Layer 4 of a small transformer language model trained on English Wikipedia (8 layers, counted from 0, width 128).
A neuron's activation on a vector x is SiLU(gate . x) times (in . x), where the dot is the dot product.

Input weights of the MLP neurons that the questions are about. A number n stands for n times 0.0059.
n16 gate: -55 1 -16 35 2 24 27 -2 20 23 10 7 -4 14 -24 4 -17 -8 33 9 5 -26 -15 -6 -27 43 -12 7 -16 -8 -22 -14 -3 -5 46 12 -10 23 -30 18 25 9 20 -3 -4 26 -55 -21 -4 29 35 5 7 3 -24 -39 24 -2 -10 8 23 25 -29 27 -19 -16 -29 -2 19 2 -4 -17 24 -11 4 -12 3 -22 -38 -24 -10 -14 -23 6 -41 15 11 1 -10 -12 -23 39 -7 12 -24 -28 -18 10 -16 -13 -18 -25 21 32 -4 1 -11 -12 16 -9 3 21 12 1 -50 -7 -5 -28 71 1 1 11 -25 -7 38 -2 29 -4
n33 gate: 18 -4 6 -21 13 0 -45 57 62 -8 -12 8 -22 -7 -25 -17 62 0 26 -12 -2 36 15 10 59 9 32 27 12 0 45 38 -7 15 -12 -41 51 6 28 30 16 6 41 -29 -9 -27 -7 12 -13 -11 -8 -18 11 44 4 37 17 5 16 19 15 -5 79 -13 -29 14 -32 -8 -49 -23 -88 4 44 -3 16 15 -2 -7 16 -2 -2 3 10 -6 -26 -29 35 14 -3 1 40 33 -12 -19 -32 35 18 47 7 -32 57 22 -49 -23 6 3 -15 -34 19 -28 -37 10 -13 -50 69 4 -25 9 21 -14 -26 7 -19 -41 11 14 -25 68
n71 gate: 21 -15 50 -44 -7 -3 -17 -1 -7 29 30 -7 0 -10 13 7 -23 -3 1 27 -9 2 23 25 34 -1 4 14 11 5 10 6 14 -3 -8 -44 -26 -17 -1 3 11 -8 -36 -4 -32 35 -9 12 -12 -16 -25 27 7 24 -29 26 13 44 9 40 18 -35 51 -37 -35 -1 7 -9 -38 36 24 30 -22 -25 6 21 2 8 23 17 -26 14 -6 8 -9 2 -18 -18 13 -15 -5 -8 28 3 -37 34 -19 -21 -45 30 -18 32 2 -17 9 -3 14 -12 17 27 -4 -3 -21 -7 -25 10 25 12 7 35 31 6 -23 30 -20 12 6 -34
n73 gate: 1 1 3 -15 3 17 35 -18 -33 -23 7 19 -53 -28 6 -47 2 22 14 -19 -36 3 -10 -14 -26 21 3 15 -2 13 -7 24 -4 -37 -42 -46 -8 -9 -21 -33 3 10 34 -22 6 -1 27 -35 13 -6 -3 6 -25 17 33 25 33 51 -14 37 -26 20 16 34 12 -10 7 -23 -10 -2 11 62 36 36 -12 -1 13 21 -2 -17 40 -4 -48 -8 43 -5 -16 -10 -14 -13 18 22 -62 25 -18 -7 5 12 18 -6 4 3 9 -1 33 32 -11 33 8 -22 0 1 25 -39 47 17 -28 8 14 -3 -29 -1 7 6 9 -19 15 -19
n75 gate: -18 14 -25 -27 -3 -12 36 -8 -17 7 -10 5 -14 -40 9 -14 52 -4 14 3 -4 -3 16 -4 -16 -1 65 53 21 -3 -12 -1 -15 36 15 4 -29 -12 32 8 0 14 -38 45 37 -16 -7 -5 9 -3 -48 5 32 -12 16 9 12 -4 5 -22 -14 4 -39 -3 -1 7 1 -7 -18 -4 -9 -36 10 5 -53 -16 -11 -58 -36 -21 -7 3 -20 -11 4 44 10 -26 35 27 -2 -30 22 -8 0 -26 -22 43 13 -20 -21 14 12 19 -5 -14 18 -29 -65 -16 18 12 1 -19 -17 25 1 -13 -50 -40 -1 14 22 -36 7 23 -1 10
n123 gate: -23 -14 -17 -28 53 -6 5 41 17 30 -11 23 -47 51 29 -8 -62 2 -40 -49 6 -3 12 4 6 21 23 23 15 3 -13 -33 -5 4 24 1 4 -7 -6 27 9 -3 -6 -18 51 27 5 -18 -10 -11 -5 3 -22 -36 23 19 2 20 18 -37 30 31 -31 27 2 8 14 -7 17 -7 10 -16 9 22 25 -22 58 4 23 8 16 -31 -33 -16 -7 -10 33 39 -22 19 12 1 20 -7 -13 71 38 -30 11 -2 42 1 19 -18 -25 -8 -21 7 -18 -8 -30 28 44 -10 25 6 10 18 -47 0 -8 23 -11 23 18 3 43 36
n143 gate: -9 -30 0 -11 -46 44 -1 21 -65 -17 -3 16 -26 -12 -9 -65 28 4 28 22 7 25 0 -6 17 -28 36 19 5 4 -1 -20 39 29 1 -13 1 14 -9 19 -50 -29 8 -14 -14 -32 28 -17 18 26 -11 48 -8 -13 -1 5 28 1 54 -19 -16 24 -7 -2 -10 3 7 -59 -23 9 1 24 -5 14 -41 -64 -32 -42 19 -5 -17 14 17 28 -3 -3 19 -40 39 34 5 0 -25 -7 -59 -17 -14 37 -32 -51 -9 -5 24 0 18 40 -4 1 20 26 9 -15 -10 -14 -1 -21 -4 18 11 25 25 -25 3 -37 -29 -7 -2 -9
n146 gate: 17 -13 51 -22 21 -24 -9 35 -10 1 -44 -67 -12 -1 -6 -4 -14 1 16 46 5 -35 22 31 1 -20 46 5 36 1 7 -12 13 -5 6 -25 23 0 6 -31 13 -44 6 -31 13 -24 7 -1 19 31 9 30 10 8 -6 2 -12 -30 31 42 -13 -4 24 -16 -2 38 27 1 -37 -7 -8 2 11 49 27 -17 -8 9 41 -4 16 21 -15 12 24 -15 13 13 -81 6 -33 -8 -20 40 16 29 -41 33 -10 -17 -20 31 3 -26 0 23 -4 -13 9 46 20 5 11 21 -22 -31 37 0 -29 33 3 24 -13 -19 -21 -27 17 2
n157 gate: 4 -10 -25 -19 -27 -47 12 -5 -32 14 0 13 -14 21 -12 -9 23 -12 -59 -9 -47 -35 -3 8 20 30 -5 37 8 -1 7 -12 28 36 3 -1 -27 -29 14 -9 -7 -12 4 -30 16 41 18 -18 -3 -16 -34 35 1 13 -6 3 -19 -10 2 28 -23 16 -7 35 -23 -8 -55 1 3 48 -35 33 8 -6 -20 25 -45 28 -21 -6 14 -21 4 -4 -28 9 2 5 -24 -14 -15 17 -34 -25 -18 14 27 -8 -3 -23 37 21 13 -8 24 11 -46 -14 1 -6 0 -12 -8 -14 11 6 -44 7 10 -9 -48 -27 24 44 -7 1 3 26
n172 gate: 37 -3 -39 5 -15 2 5 15 0 40 0 25 36 -12 16 -54 -48 -41 -10 12 -18 -2 -45 -11 0 -21 -26 -24 -22 -34 -22 -41 -46 11 -8 -39 -39 15 25 36 0 -16 15 -1 -13 -9 -29 20 14 -3 -13 -12 7 -27 22 -18 4 -27 -1 19 -17 -58 1 16 25 21 4 -21 -1 -11 -3 15 -45 7 -7 -20 5 4 35 3 -12 21 7 33 -27 13 -16 15 -31 -11 -5 -7 20 29 3 1 1 4 4 -1 18 33 -35 -8 6 -34 -15 -27 -1 14 46 -16 -3 37 18 -21 4 -1 -16 -6 -22 -28 -20 -3 37 -9 22 13
n185 gate: -50 33 -3 48 6 34 3 16 15 0 -46 20 -24 -41 -36 14 26 25 -1 -48 -8 59 3 -13 -16 9 -6 21 -19 13 -2 -13 -6 1 -14 -35 -16 -12 38 11 -5 0 23 3 2 -24 1 -38 -3 5 8 -35 22 5 51 -5 -27 -56 7 16 -32 -2 6 -44 2 -37 -12 -22 10 11 -23 37 3 23 -2 33 36 14 -49 -5 -19 14 7 -74 9 28 4 6 21 -3 -25 13 -1 -23 14 14 -12 9 68 -7 -19 24 -6 10 -19 14 41 10 2 12 -26 16 19 -9 11 23 4 -48 -36 13 15 -22 29 20 -27 -22 0 -59
n16 in: -15 9 17 21 -14 5 -16 33 5 6 -39 -23 2 -17 1 27 14 -71 -25 20 10 -14 10 8 -15 3 -5 -8 22 -8 -3 26 -42 -14 5 -1 5 -22 22 8 -24 -23 -41 -19 -47 -20 -8 -3 -39 -2 0 5 14 -18 69 -7 22 -29 43 -20 -7 -2 -6 9 -29 19 44 -1 1 15 50 -21 -1 30 23 5 -5 -9 19 4 -6 16 20 -38 -20 5 14 -1 1 8 33 -1 7 -13 -6 3 -33 -15 15 0 -2 6 -13 21 19 4 40 -23 -16 -7 26 21 10 49 -11 -33 -11 61 -21 -5 -6 -3 12 -17 5 40 -11 -34
n33 in: -6 -9 -30 -41 -13 -43 -41 23 27 -36 6 -24 -44 -4 -42 22 26 30 17 9 -56 14 16 -20 36 -13 -32 54 36 -76 46 17 -3 60 -48 -26 27 23 40 14 -24 3 83 -43 -33 -26 2 8 -17 -44 10 6 11 26 66 18 -5 1 51 17 -12 14 70 -27 26 22 -53 19 -45 -46 -95 59 53 -20 -27 8 -17 -36 10 12 -9 55 25 11 -27 -3 52 13 -37 0 27 32 0 -27 17 32 1 76 0 -2 29 5 -44 -20 23 -3 -23 -72 22 -29 3 58 22 -37 57 22 -21 -1 52 2 -39 -22 35 -47 -23 16 -9 25
n71 in: -23 -26 -15 -1 -64 -22 -12 31 24 -24 6 26 0 25 1 -41 12 35 -21 -19 41 11 -26 -18 12 -6 -17 20 39 1 -7 13 -22 -18 -51 4 11 3 -35 -21 -17 -21 43 -45 3 10 19 11 28 -4 36 -18 -39 8 -1 5 1 -28 -18 6 -30 18 7 -13 -27 -11 -3 30 35 0 -5 -22 4 1 -5 36 1 33 9 -28 -4 -10 -25 -14 28 -14 14 21 -27 21 44 -33 -25 6 -25 -40 -19 -1 -1 56 -30 10 -34 14 -23 -23 -9 -6 14 -11 -14 -21 44 5 -29 13 35 10 -42 -35 -3 -7 32 24 14 4 24 -1
n73 in: 20 1 31 -7 -9 4 -14 12 -13 -3 3 16 16 -28 13 -42 -1 -4 -9 -12 9 -7 -22 14 -18 -11 -13 11 16 0 -8 -10 -37 -5 12 12 -19 58 18 -35 -30 22 -31 -55 -8 -11 -12 -31 -7 10 2 43 40 -14 37 -26 32 34 11 -23 -33 -1 10 -1 14 -21 33 -3 -6 -18 -11 27 -38 1 8 4 17 -13 -21 -13 -2 54 -2 18 -67 0 10 -26 -1 4 -3 -10 53 32 50 2 -8 25 -3 -28 -50 18 13 -2 1 9 17 -22 20 24 -15 37 -15 66 7 1 -34 8 -17 -7 10 13 -23 40 6 32 21 5
n75 in: 10 2 -10 22 29 -7 44 -18 -49 -3 -24 19 -8 21 -48 -49 22 10 -5 47 37 -19 -16 30 11 -6 -15 -17 -30 -28 -21 16 10 -6 -10 -14 -33 40 9 12 11 19 -35 23 83 3 41 -1 43 21 -23 22 -23 4 -19 -58 19 -63 -8 -9 -10 -5 -54 -48 15 8 22 23 -49 -23 2 13 -30 -24 26 15 19 -34 -16 -39 -6 28 -25 45 -8 3 -12 -3 -36 -40 3 -38 28 7 27 7 -1 33 6 -59 -32 -29 -4 -14 2 0 -59 -5 -12 -21 -3 -10 20 -10 29 9 -9 32 2 -34 -1 -8 -26 -38 -22 17 -24 13
n123 in: 5 16 -42 -13 16 -32 -3 -13 1 8 11 41 3 12 -2 -56 -16 45 16 -50 68 26 16 -28 5 -24 -48 -34 26 10 8 -19 -9 4 36 19 -20 18 -17 61 -19 40 -26 -8 21 14 39 -2 10 3 -13 18 9 -14 11 36 5 20 9 24 -19 47 13 2 38 -29 -38 -12 49 9 -33 17 -40 -2 28 28 -28 30 -13 12 70 -28 -41 -8 46 -27 25 4 5 -20 18 -37 -24 -33 -4 36 13 -24 8 -18 -18 -9 -6 -29 55 10 -66 -15 11 -17 -9 -36 -12 22 -37 20 5 -2 3 19 11 6 12 9 -23 1 -18 -23
n143 in: -5 0 -27 -18 30 28 22 -11 12 -13 24 4 -6 -34 69 23 -22 25 31 -32 15 -38 57 22 6 -1 15 -12 28 0 -3 12 -17 6 -15 30 11 0 -14 0 -13 14 -5 -25 0 15 25 -6 8 -4 18 -19 45 36 -36 -3 -54 16 -52 -1 -14 20 -17 13 6 -19 1 33 -2 17 34 15 39 -6 17 6 31 41 -18 -52 7 -23 -6 1 -17 9 17 25 -10 -17 -27 6 -5 -12 76 -6 -17 -11 30 27 28 28 -17 46 -22 -15 5 29 17 -35 -36 14 36 43 -3 -16 26 -52 -17 -44 -33 -1 19 15 3 -7 0 -21
n146 in: -15 34 -1 49 -34 -28 3 24 -10 12 -47 -3 0 10 48 -10 -52 -16 -47 -13 -57 33 -21 29 -23 39 10 -17 21 61 -27 -15 -35 31 -17 -41 -15 -17 10 -7 -9 8 -27 -2 23 -21 17 -27 -12 -8 -2 19 15 16 38 0 42 44 16 -9 -6 20 33 18 7 -10 19 -41 -32 -3 10 17 -31 73 -14 -23 -43 3 -50 34 -44 16 -11 2 -8 16 -20 -33 5 29 40 24 -27 -33 32 0 -8 -10 50 -36 -22 -23 -27 -47 -19 -6 -19 11 2 11 -6 -25 -30 -2 13 21 45 5 -17 32 2 2 11 -26 -7 -24 11 -20
n157 in: 7 13 17 -23 -4 -37 -38 38 -19 10 12 -23 15 -19 -29 32 -8 1 -3 -27 11 -10 7 27 -5 11 13 -22 20 25 -7 -1 27 -19 -24 1 7 -28 -13 8 -24 -32 14 -10 23 -4 1 -22 -6 9 -35 13 -24 11 14 27 8 -2 26 20 -30 -20 -31 -29 -17 14 -10 -5 22 26 -58 62 -7 -23 25 8 -14 9 22 59 0 11 -43 -9 -35 8 25 22 -25 -12 6 -8 25 -27 -6 49 67 34 -2 -25 -3 -7 13 -48 -19 32 13 8 -7 10 -11 26 27 13 -6 6 -5 11 21 -20 8 15 -18 -9 -6 3 -14 38
n172 in: 37 22 -5 34 12 -8 -17 -24 -15 6 -18 -9 12 9 -18 12 -1 0 2 -1 3 -3 3 10 20 -2 -8 19 10 56 -2 38 36 -20 -19 -2 -5 -29 -36 -36 21 9 11 -15 25 44 15 -29 14 3 -23 17 -29 -1 2 16 23 13 -16 7 -18 -4 -2 8 -9 29 13 39 17 18 -22 48 1 -5 -52 8 19 36 9 25 30 -26 -41 -4 31 -9 -5 28 -49 -27 4 25 -36 1 -54 42 -6 -20 9 37 29 -22 -31 -9 27 -14 -10 18 -6 11 -61 17 44 -25 -26 5 -25 -19 30 36 14 -21 -3 -2 11 15 -17 -6
n185 in: -26 6 -15 -5 37 25 34 -10 46 6 -64 6 14 5 -22 4 1 -27 -44 -27 -28 4 -16 5 21 -24 -3 -2 -8 -29 3 65 -9 -40 -5 -22 -20 20 33 33 -44 -32 45 26 -13 -33 -17 31 -28 -7 46 -11 48 1 -15 -41 12 21 -10 8 35 49 -38 -13 31 -28 -22 44 -43 -20 -38 -15 45 -7 17 -15 2 23 5 19 17 21 38 -4 -7 9 -16 33 17 -24 10 -1 -20 -25 -8 -17 -31 5 20 -59 -22 32 -22 12 10 -11 -11 -34 -62 10 -9 -18 11 34 41 12 -9 -5 -23 10 2 -30 -57 -45 6 72 -32 2

Each question shows a token from some text and the vector x that enters the MLP there. A number n stands for n times 0.05.

"ens": 2 5 -43 -15 27 16 -8 -27 25 6 17 -5 -51 -11 7 -10 -5 -17 -6 -4 26 -51 23 -25 4 2 -10 4 2 7 -25 -40 -4 -7 -15 53 -32 -6 -9 27 -33 -21 -39 -8 -29 66 20 8 5 25 1 30 -22 1 -6 9 5 -7 -16 8 11 1 4 -4 14 -25 4 30 -2 -9 21 27 0 23 29 -44 -13 -28 21 -25 -15 38 8 4 3 3 14 41 1 30 28 28 17 7 29 -14 2 -15 17 -7 -13 4 -8 26 -27 12 -21 -10 -10 28 -24 31 9 17 -5 -17 18 12 29 44 -21 -9 -21 4 6 20 -47 -64
Which three neurons fire most, strongest first? n16, n123, n143

" a": 17 -37 -39 -58 -4 -12 -29 -6 33 -11 -3 -6 -61 1 -9 3 1 -19 16 27 -19 -44 39 -25 14 33 -12 -9 11 21 -30 8 13 -6 -34 38 -10 33 -10 -2 -39 -38 -38 29 -21 16 6 0 3 -3 37 -31 -17 8 -13 -12 6 -18 -2 8 1 -20 -2 -23 15 13 -11 3 3 24 0 -21 -15 16 -12 -1 -1 -30 7 -8 5 -8 -9 -26 13 20 -45 27 0 21 18 -14 33 32 11 -28 16 0 14 18 -18 27 -9 -15 -24 10 -9 -12 2 33 -39 43 31 -28 10 -15 -1 -7 55 35 -16 -16 -19 -13 3 -12 -4 -10
Which neuron lights up most? n71

" chief": -3 -19 -43 -36 0 -20 -25 -29 30 14 10 15 -50 -29 -8 31 -3 -27 29 37 10 -43 30 -20 11 33 4 -5 22 41 -19 -34 16 3 -29 35 -18 28 -14 -24 -7 -11 -10 -5 0 34 -5 -11 20 -11 -7 0 17 9 -7 2 2 -3 25 2 -9 23 2 -20 -24 5 -3 32 -23 -16 -3 12 -16 3 -11 -14 -21 -50 48 3 26 -9 4 -13 46 2 -39 -19 -35 2 13 16 -20 3 39 16 -3 -23 33 -4 -45 16 -9 5 -17 -23 -15 -12 21 3 0 19 3 -19 18 -41 7 -49 40 23 -26 -19 -35 -11 28 4 9 -10
The most active neuron and its activation: n185, at about 0.32

"ateg": 17 4 -25 -26 35 1 -21 -18 17 9 -13 16 -49 -26 10 -1 -6 -22 1 32 3 -61 -7 -18 2 -10 0 14 26 25 -44 -13 -20 -30 -37 -8 -5 47 -37 -7 -15 -20 -4 -18 -25 15 19 -9 1 -2 6 6 16 -15 -27 16 -2 -4 29 7 -1 50 10 -22 16 -22 -36 32 -15 7 6 -9 -16 13 19 -10 -42 -45 54 -21 -6 16 -6 9 -22 3 -29 -7 -10 28 8 37 8 -10 71 5 -18 -34 -12 2 11 27 -13 8 -6 -26 -18 -1 9 28 -34 11 1 9 -16 -8 -13 -6 11 17 11 -30 -25 -24 12 50 -9 -42
Which three neurons fire most, strongest first? n143, n16, n146

"-s": 19 -1 1 -43 12 15 -10 -4 11 -9 1 -9 -1 6 -15 -28 -17 -44 6 -20 18 -55 33 -73 -25 2 -16 2 24 -9 -50 29 25 40 -47 11 -17 -31 -2 -28 2 3 -5 5 5 24 -6 -7 -18 16 -3 -8 4 -31 -21 -4 33 -1 12 22 -39 29 29 -30 -8 -23 -38 5 -17 45 38 -6 -1 25 12 5 -28 -32 34 8 18 32 25 11 25 -16 -16 2 30 -20 17 -7 -16 23 44 4 19 -25 35 -3 -9 -1 -24 -9 -10 15 -20 -7 -17 9 -31 18 38 2 -6 -22 -17 26 25 -4 -2 8 -9 1 -16 14 -4 5
Which three neurons fire most, strongest first? n157, n73, n71

"em": -14 -13 -35 -6 4 9 16 -25 45 -29 -34 -18 -54 0 -19 -9 -3 -14 3 -6 -25 -54 4 -20 -4 30 -5 4 13 -2 -18 -13 30 17 -17 53 -43 23 0 15 -38 -27 -39 -12 -8 42 35 24 -4 33 10 15 -11 -5 -16 9 19 -18 -7 -23 -21 6 7 -30 5 0 4 -8 -4 -1 41 46 -4 20 25 23 -43 -6 59 11 -2 34 -43 0 7 -17 -7 3 -1 14 36 7 6 55 44 -13 18 -46 -2 -16 12 5 -18 1 2 10 -14 -23 -4 11 -14 11 18 -12 8 -13 3 9 19 18 -32 -15 -24 11 6 33 -8 -23
The two highest activations, in order: n73, n123

"2": -20 3 -15 -6 -3 -10 -29 -22 23 -2 0 -32 27 -17 -24 -32 12 -18 -3 45 6 -46 10 -28 13 21 -42 48 33 -3 -2 -42 3 43 -20 40 -8 11 8 27 -17 -20 -4 -17 9 27 -11 7 3 23 31 7 -5 -12 -2 29 4 18 -34 -34 31 -7 -6 15 -7 5 -11 46 -5 5 44 13 -12 -17 -7 12 11 -44 26 13 12 16 -33 -47 -5 3 -19 -8 -29 22 3 20 32 14 1 -18 -5 36 6 -6 -34 -4 -57 -1 -43 -16 -11 -28 -24 -15 -7 -7 17 26 -20 -15 14 -17 30 36 -27 -41 -8 12 -5 -7 -3 9
The most active neuron and its activation: n16, at about 2.7

" we": 39 -23 -23 8 29 38 -19 -43 37 -28 3 -16 -4 -34 4 10 1 6 5 14 -30 -56 12 -42 5 15 -34 -33 -10 -3 -47 -10 3 32 -19 31 -24 -11 -13 39 -41 -9 1 -7 -2 43 7 -5 -5 12 -9 4 7 -13 -30 -7 -27 -32 8 41 -14 1 -16 -33 -4 -34 -18 8 -6 9 42 5 11 9 21 2 1 -18 25 2 -27 14 4 -22 -1 18 -16 2 1 10 21 2 47 29 4 -38 21 -11 12 34 -38 1 -20 -24 0 2 21 -36 -8 34 2 27 47 -27 22 -24 7 -21 31 26 -21 -35 -27 -2 8 -14 -18 4
The most active neuron and its activation: n146, at about 0.93

" Army": -16 -2 -33 -74 -6 4 -6 -41 23 20 13 -11 -23 -5 1 -8 -25 -33 16 -29 -1 -19 17 -37 -5 37 9 -8 -2 7 -60 -29 10 -14 -27 40 -7 13 18 -2 -15 -9 -3 -20 -11 47 -15 -28 21 -8 5 6 30 -9 -6 23 6 16 7 -3 10 1 -8 -21 -28 -17 11 6 -30 -5 24 58 -10 0 16 7 -17 -28 46 -17 7 -9 23 -39 29 19 -46 -3 -17 15 31 27 14 8 5 10 -7 -12 -13 -6 -48 12 -20 -12 -21 -8 5 -27 16 13 -17 -2 23 -4 16 -44 7 -17 44 25 -25 -12 -21 -21 -4 25 -18 -30
Which neuron lights up most? n73

" and": 32 -59 -31 -41 2 -6 4 -22 10 -11 10 12 2 -9 27 3 -13 -1 -16 17 -25 -38 65 -33 5 24 13 7 -5 -5 -25 -42 27 29 -51 41 -2 9 21 -6 -13 -22 9 4 -20 11 -1 1 27 -17 -23 -19 -28 7 -21 -3 26 -30 -5 -10 0 -13 -2 -39 6 5 -2 -5 -46 21 20 16 -25 16 -18 26 -32 -22 26 2 34 7 18 -36 -17 14 -30 -4 -25 33 14 20 24 9 2 10 -3 20 11 17 -48 7 -27 -3 -26 -8 -10 -20 -8 2 -11 -3 30 -20 6 -11 -5 2 36 11 -13 -2 10 -17 12 17 -30 -24
Which neuron lights up most? n75

"-n": 54 -18 -54 -26 -10 5 -41 -1 46 -14 16 -4 -20 -13 -15 -11 -7 -51 -10 1 -13 -35 5 -56 -2 9 1 -25 42 -17 -41 -3 31 13 -31 26 3 3 -25 5 -22 -13 7 34 -7 35 -4 -7 -2 -7 -8 6 -10 -7 4 25 6 6 -6 -18 1 7 -17 -5 8 -15 -1 32 -29 1 23 36 -8 50 -20 41 -25 -7 54 7 0 20 9 27 19 9 -8 -35 17 26 40 4 32 58 25 -34 -9 -16 8 -3 -30 3 7 -23 -20 7 -9 4 -21 -6 -17 17 16 -4 9 2 -9 1 39 9 11 1 -14 -7 -22 -12 42 -15
Which three neurons fire most, strongest first? n73, n71, n123

"N": 27 5 -49 -14 11 29 -8 -20 22 2 24 -15 -2 -26 6 9 -6 -26 15 -3 -3 -16 21 -40 15 55 9 -6 10 -4 -30 -23 1 14 -37 38 -3 4 1 18 -28 -40 1 13 8 60 3 -24 -8 26 20 11 -37 25 -12 2 2 3 15 -23 48 6 2 -16 18 -7 2 42 -24 -7 22 32 12 12 0 9 -32 -10 61 2 -19 -15 -6 -5 24 4 -22 9 9 34 41 -3 9 37 5 -38 -12 -21 10 -2 -25 38 -23 -12 -20 -6 0 -2 -7 -3 -14 -1 -4 19 14 -8 0 -1 53 41 18 -17 -20 -12 3 6 36 -25
Which three neurons fire most, strongest first? n71, n143, n75

" -": 0 -44 -50 -31 9 -6 -24 -38 41 1 3 2 -32 -21 -5 -6 -28 -15 -5 6 8 -21 53 -36 -1 53 -5 27 -2 22 -37 -23 23 18 -40 24 2 -12 17 22 -12 -18 5 24 21 41 10 19 -2 -21 4 -23 -20 -5 -20 27 16 -16 -7 0 -7 20 8 -28 -4 12 25 8 15 -15 10 -5 -21 11 -25 25 -16 -22 28 -34 -3 4 -3 -28 -9 -24 -19 3 -18 26 7 9 16 -27 22 4 -7 12 39 -21 -35 0 -25 15 -2 20 14 -48 23 33 -24 21 20 -22 19 -30 17 3 18 31 -28 -36 -21 11 13 -5 -7 -8
The most active neuron and its activation: n33, at about 2

"gy": 22 -27 -14 -44 -10 -17 -8 -12 52 0 12 -8 -16 -22 17 19 2 -13 41 -2 -25 -51 19 -26 -17 23 -16 -5 0 14 -46 -11 0 -7 -23 37 -23 41 18 -13 -5 0 5 -38 7 24 0 15 28 25 24 -11 -21 -18 -25 19 2 -25 16 -13 16 24 -6 -35 22 -16 12 41 -27 13 29 22 23 19 17 -35 -25 -38 54 -21 -1 33 11 -2 17 49 -33 1 -18 45 39 12 20 10 10 15 -14 -22 21 -30 -22 9 -6 -2 4 -33 -3 -18 8 15 -8 3 22 -6 1 -23 -7 -8 28 -1 5 -9 -39 -13 21 11 -29 -20
Which neuron lights up most? n16

" It": -4 -31 -20 -11 31 30 -27 -39 10 -27 7 -15 -10 -5 20 37 -2 0 17 8 6 -14 22 -31 0 17 -52 -5 12 7 -23 5 4 21 -51 54 -22 36 -16 23 -34 -15 1 9 13 44 17 9 -30 14 7 -20 -31 -24 -31 -29 13 -18 -12 -12 3 11 4 -12 11 7 -5 -21 -7 7 39 20 -17 -20 -27 33 -15 -29 9 12 36 21 2 -18 39 20 -14 3 -28 14 36 19 32 45 -7 0 17 -15 16 0 -17 5 -20 -33 -1 -14 24 -36 -2 40 10 4 14 -10 6 -60 -6 -36 33 35 -29 -18 -25 -19 4 22 -12 -16
Which three neurons fire most, strongest first? n172, n146, n73

",": 25 -18 -38 -44 1 -22 -16 -34 30 -2 -3 4 -12 -4 6 19 -20 -21 2 14 -15 -38 75 -38 -5 41 -13 3 14 -2 -23 -37 28 30 -26 18 -16 2 35 31 -8 -27 10 20 -2 38 15 10 5 -4 -26 -23 -30 5 -4 2 7 39 17 -13 4 4 22 -39 0 1 -2 1 -27 21 23 26 -15 10 -3 3 -5 -28 38 -2 22 12 -3 -33 -1 25 -16 13 -28 37 10 4 -10 -17 15 16 -34 46 11 1 -29 44 -22 -4 -9 -6 14 -34 -12 0 -4 2 41 -17 11 -12 -2 -14 26 16 -7 -30 -8 -10 7 24 -7 -12
Which three neurons fire most, strongest first? n33, n157, n172

" by": -44 19 -45 -14 38 -7 -7 4 12 19 -10 -11 -52 3 -6 15 -24 13 -29 9 14 -45 30 -25 -22 50 8 -2 -2 -2 -19 -33 32 6 -13 28 -1 10 24 27 -21 4 24 9 15 -5 9 -5 35 10 3 -9 12 -21 -8 -13 -30 -22 8 -1 9 -3 -2 -34 42 -27 -4 2 -16 -30 9 -7 -10 -10 22 7 -25 -17 7 -32 -10 -22 -3 -43 6 20 -24 -22 -37 31 -18 2 -10 14 12 -7 -9 22 23 -11 -36 1 19 0 -46 7 9 -24 -13 -16 -21 2 18 -3 47 5 -15 -12 44 33 21 -17 -41 -18 47 6 5 -28
The most active neuron and its activation: n185, at about 11

" respectively": 27 -44 -21 -24 -10 -5 -25 -27 49 -34 -4 -14 -33 -13 18 7 -33 -49 -26 -22 3 -56 17 -42 -4 17 1 -11 11 -7 -29 21 -1 -2 -29 1 -7 14 -35 22 -51 -28 -3 -18 -4 30 -4 -18 -12 -21 -4 3 5 -19 -18 -6 25 -43 -1 -26 28 14 0 -37 2 -19 14 -3 -15 3 13 23 -14 4 10 -1 -5 -1 36 -17 8 14 -17 -32 13 32 -15 -40 -32 34 12 32 14 1 -16 19 7 -12 -16 -22 -20 1 -47 -22 7 -6 9 -27 19 20 -8 -20 16 5 33 -30 2 -23 35 31 -38 -10 -28 -6 1 22 -12 -35
Which three neurons fire most, strongest first? n172, n71, n146

" t": 1 10 -24 -15 -3 -17 -22 -31 1 0 -5 0 -17 -4 -9 6 -18 -52 32 22 35 -32 16 -36 25 23 -23 -2 25 22 -54 -20 41 -8 -46 38 -19 24 -34 19 -16 -27 16 11 6 31 -22 33 3 4 -17 5 -18 1 9 -13 12 -1 43 -40 8 7 4 -38 0 -16 2 23 4 14 23 1 3 28 34 10 -2 -22 33 -12 -10 18 32 -11 26 2 -37 -11 25 18 5 26 61 38 40 -14 4 -48 15 -14 -21 -18 -32 -25 -15 8 -1 -3 3 -2 -6 24 23 -3 -14 -29 15 36 -9 28 -32 -15 -8 0 10 -25 -35 -6
Which neuron lights up most? n185

"pl": -6 -6 -39 -3 -3 12 -24 -22 26 -34 -9 5 -41 -14 -27 -4 22 -38 15 15 -10 -56 23 -26 9 8 17 -33 14 23 -14 -27 6 -16 -21 33 -25 -17 28 20 -41 -13 -28 -4 -1 29 2 9 19 -2 -15 24 -18 8 9 5 3 -36 -8 -27 -18 6 -15 -15 -3 -5 -2 22 -19 -33 32 16 -12 -2 -15 31 -32 -11 42 -21 -4 28 -7 -10 31 17 -8 9 14 12 7 30 27 38 32 -16 -20 -62 22 10 10 45 -14 -2 -7 1 -47 -39 -11 30 -13 10 -13 16 27 1 -24 17 30 57 -7 -20 -9 -15 17 15 -14 -27
The most active neuron and its activation: n172, at about 1

"ents": 25 -25 -29 -52 30 -17 12 -23 40 -20 4 4 -41 -35 3 -6 -7 -28 18 -20 13 -46 27 -52 -6 13 -10 -12 9 14 -38 -10 -7 -18 -19 27 -15 13 -12 8 -17 -33 -10 4 -18 26 -2 15 15 11 -15 -12 1 -5 1 25 0 -12 -20 -12 -6 -11 27 -22 9 -47 7 13 -40 -6 27 3 10 19 10 -30 -27 -19 49 -33 8 13 30 -19 21 25 -23 -22 -40 40 5 31 9 -10 2 12 7 6 11 -4 -32 2 -24 -39 -4 -13 -3 -32 4 46 -36 10 5 -8 6 -12 13 -27 10 35 -25 -20 -36 -18 2 5 -44 -28
Which three neurons fire most, strongest first? n33, n143, n157

"ot": -2 -15 -2 -26 21 -9 -19 -39 18 -10 -6 -2 -41 -15 0 41 -13 -37 12 5 -29 -37 24 -42 -1 22 15 -10 44 -4 -44 -27 -3 5 -20 54 -13 56 15 11 -18 -18 6 -29 2 52 -5 -24 -12 36 31 8 -27 6 -17 20 1 -4 12 -13 3 -25 -17 -8 25 -10 -4 51 -3 -28 21 45 -11 14 0 8 -29 -31 27 2 -1 7 24 8 16 26 -12 2 -19 14 5 39 4 50 9 -23 -5 -44 6 3 -2 -7 15 -18 -4 -19 -21 -28 1 1 -18 28 23 31 -1 -18 -6 -13 24 45 -5 -15 -20 -18 16 16 -11 -24
Which neuron lights up most? n16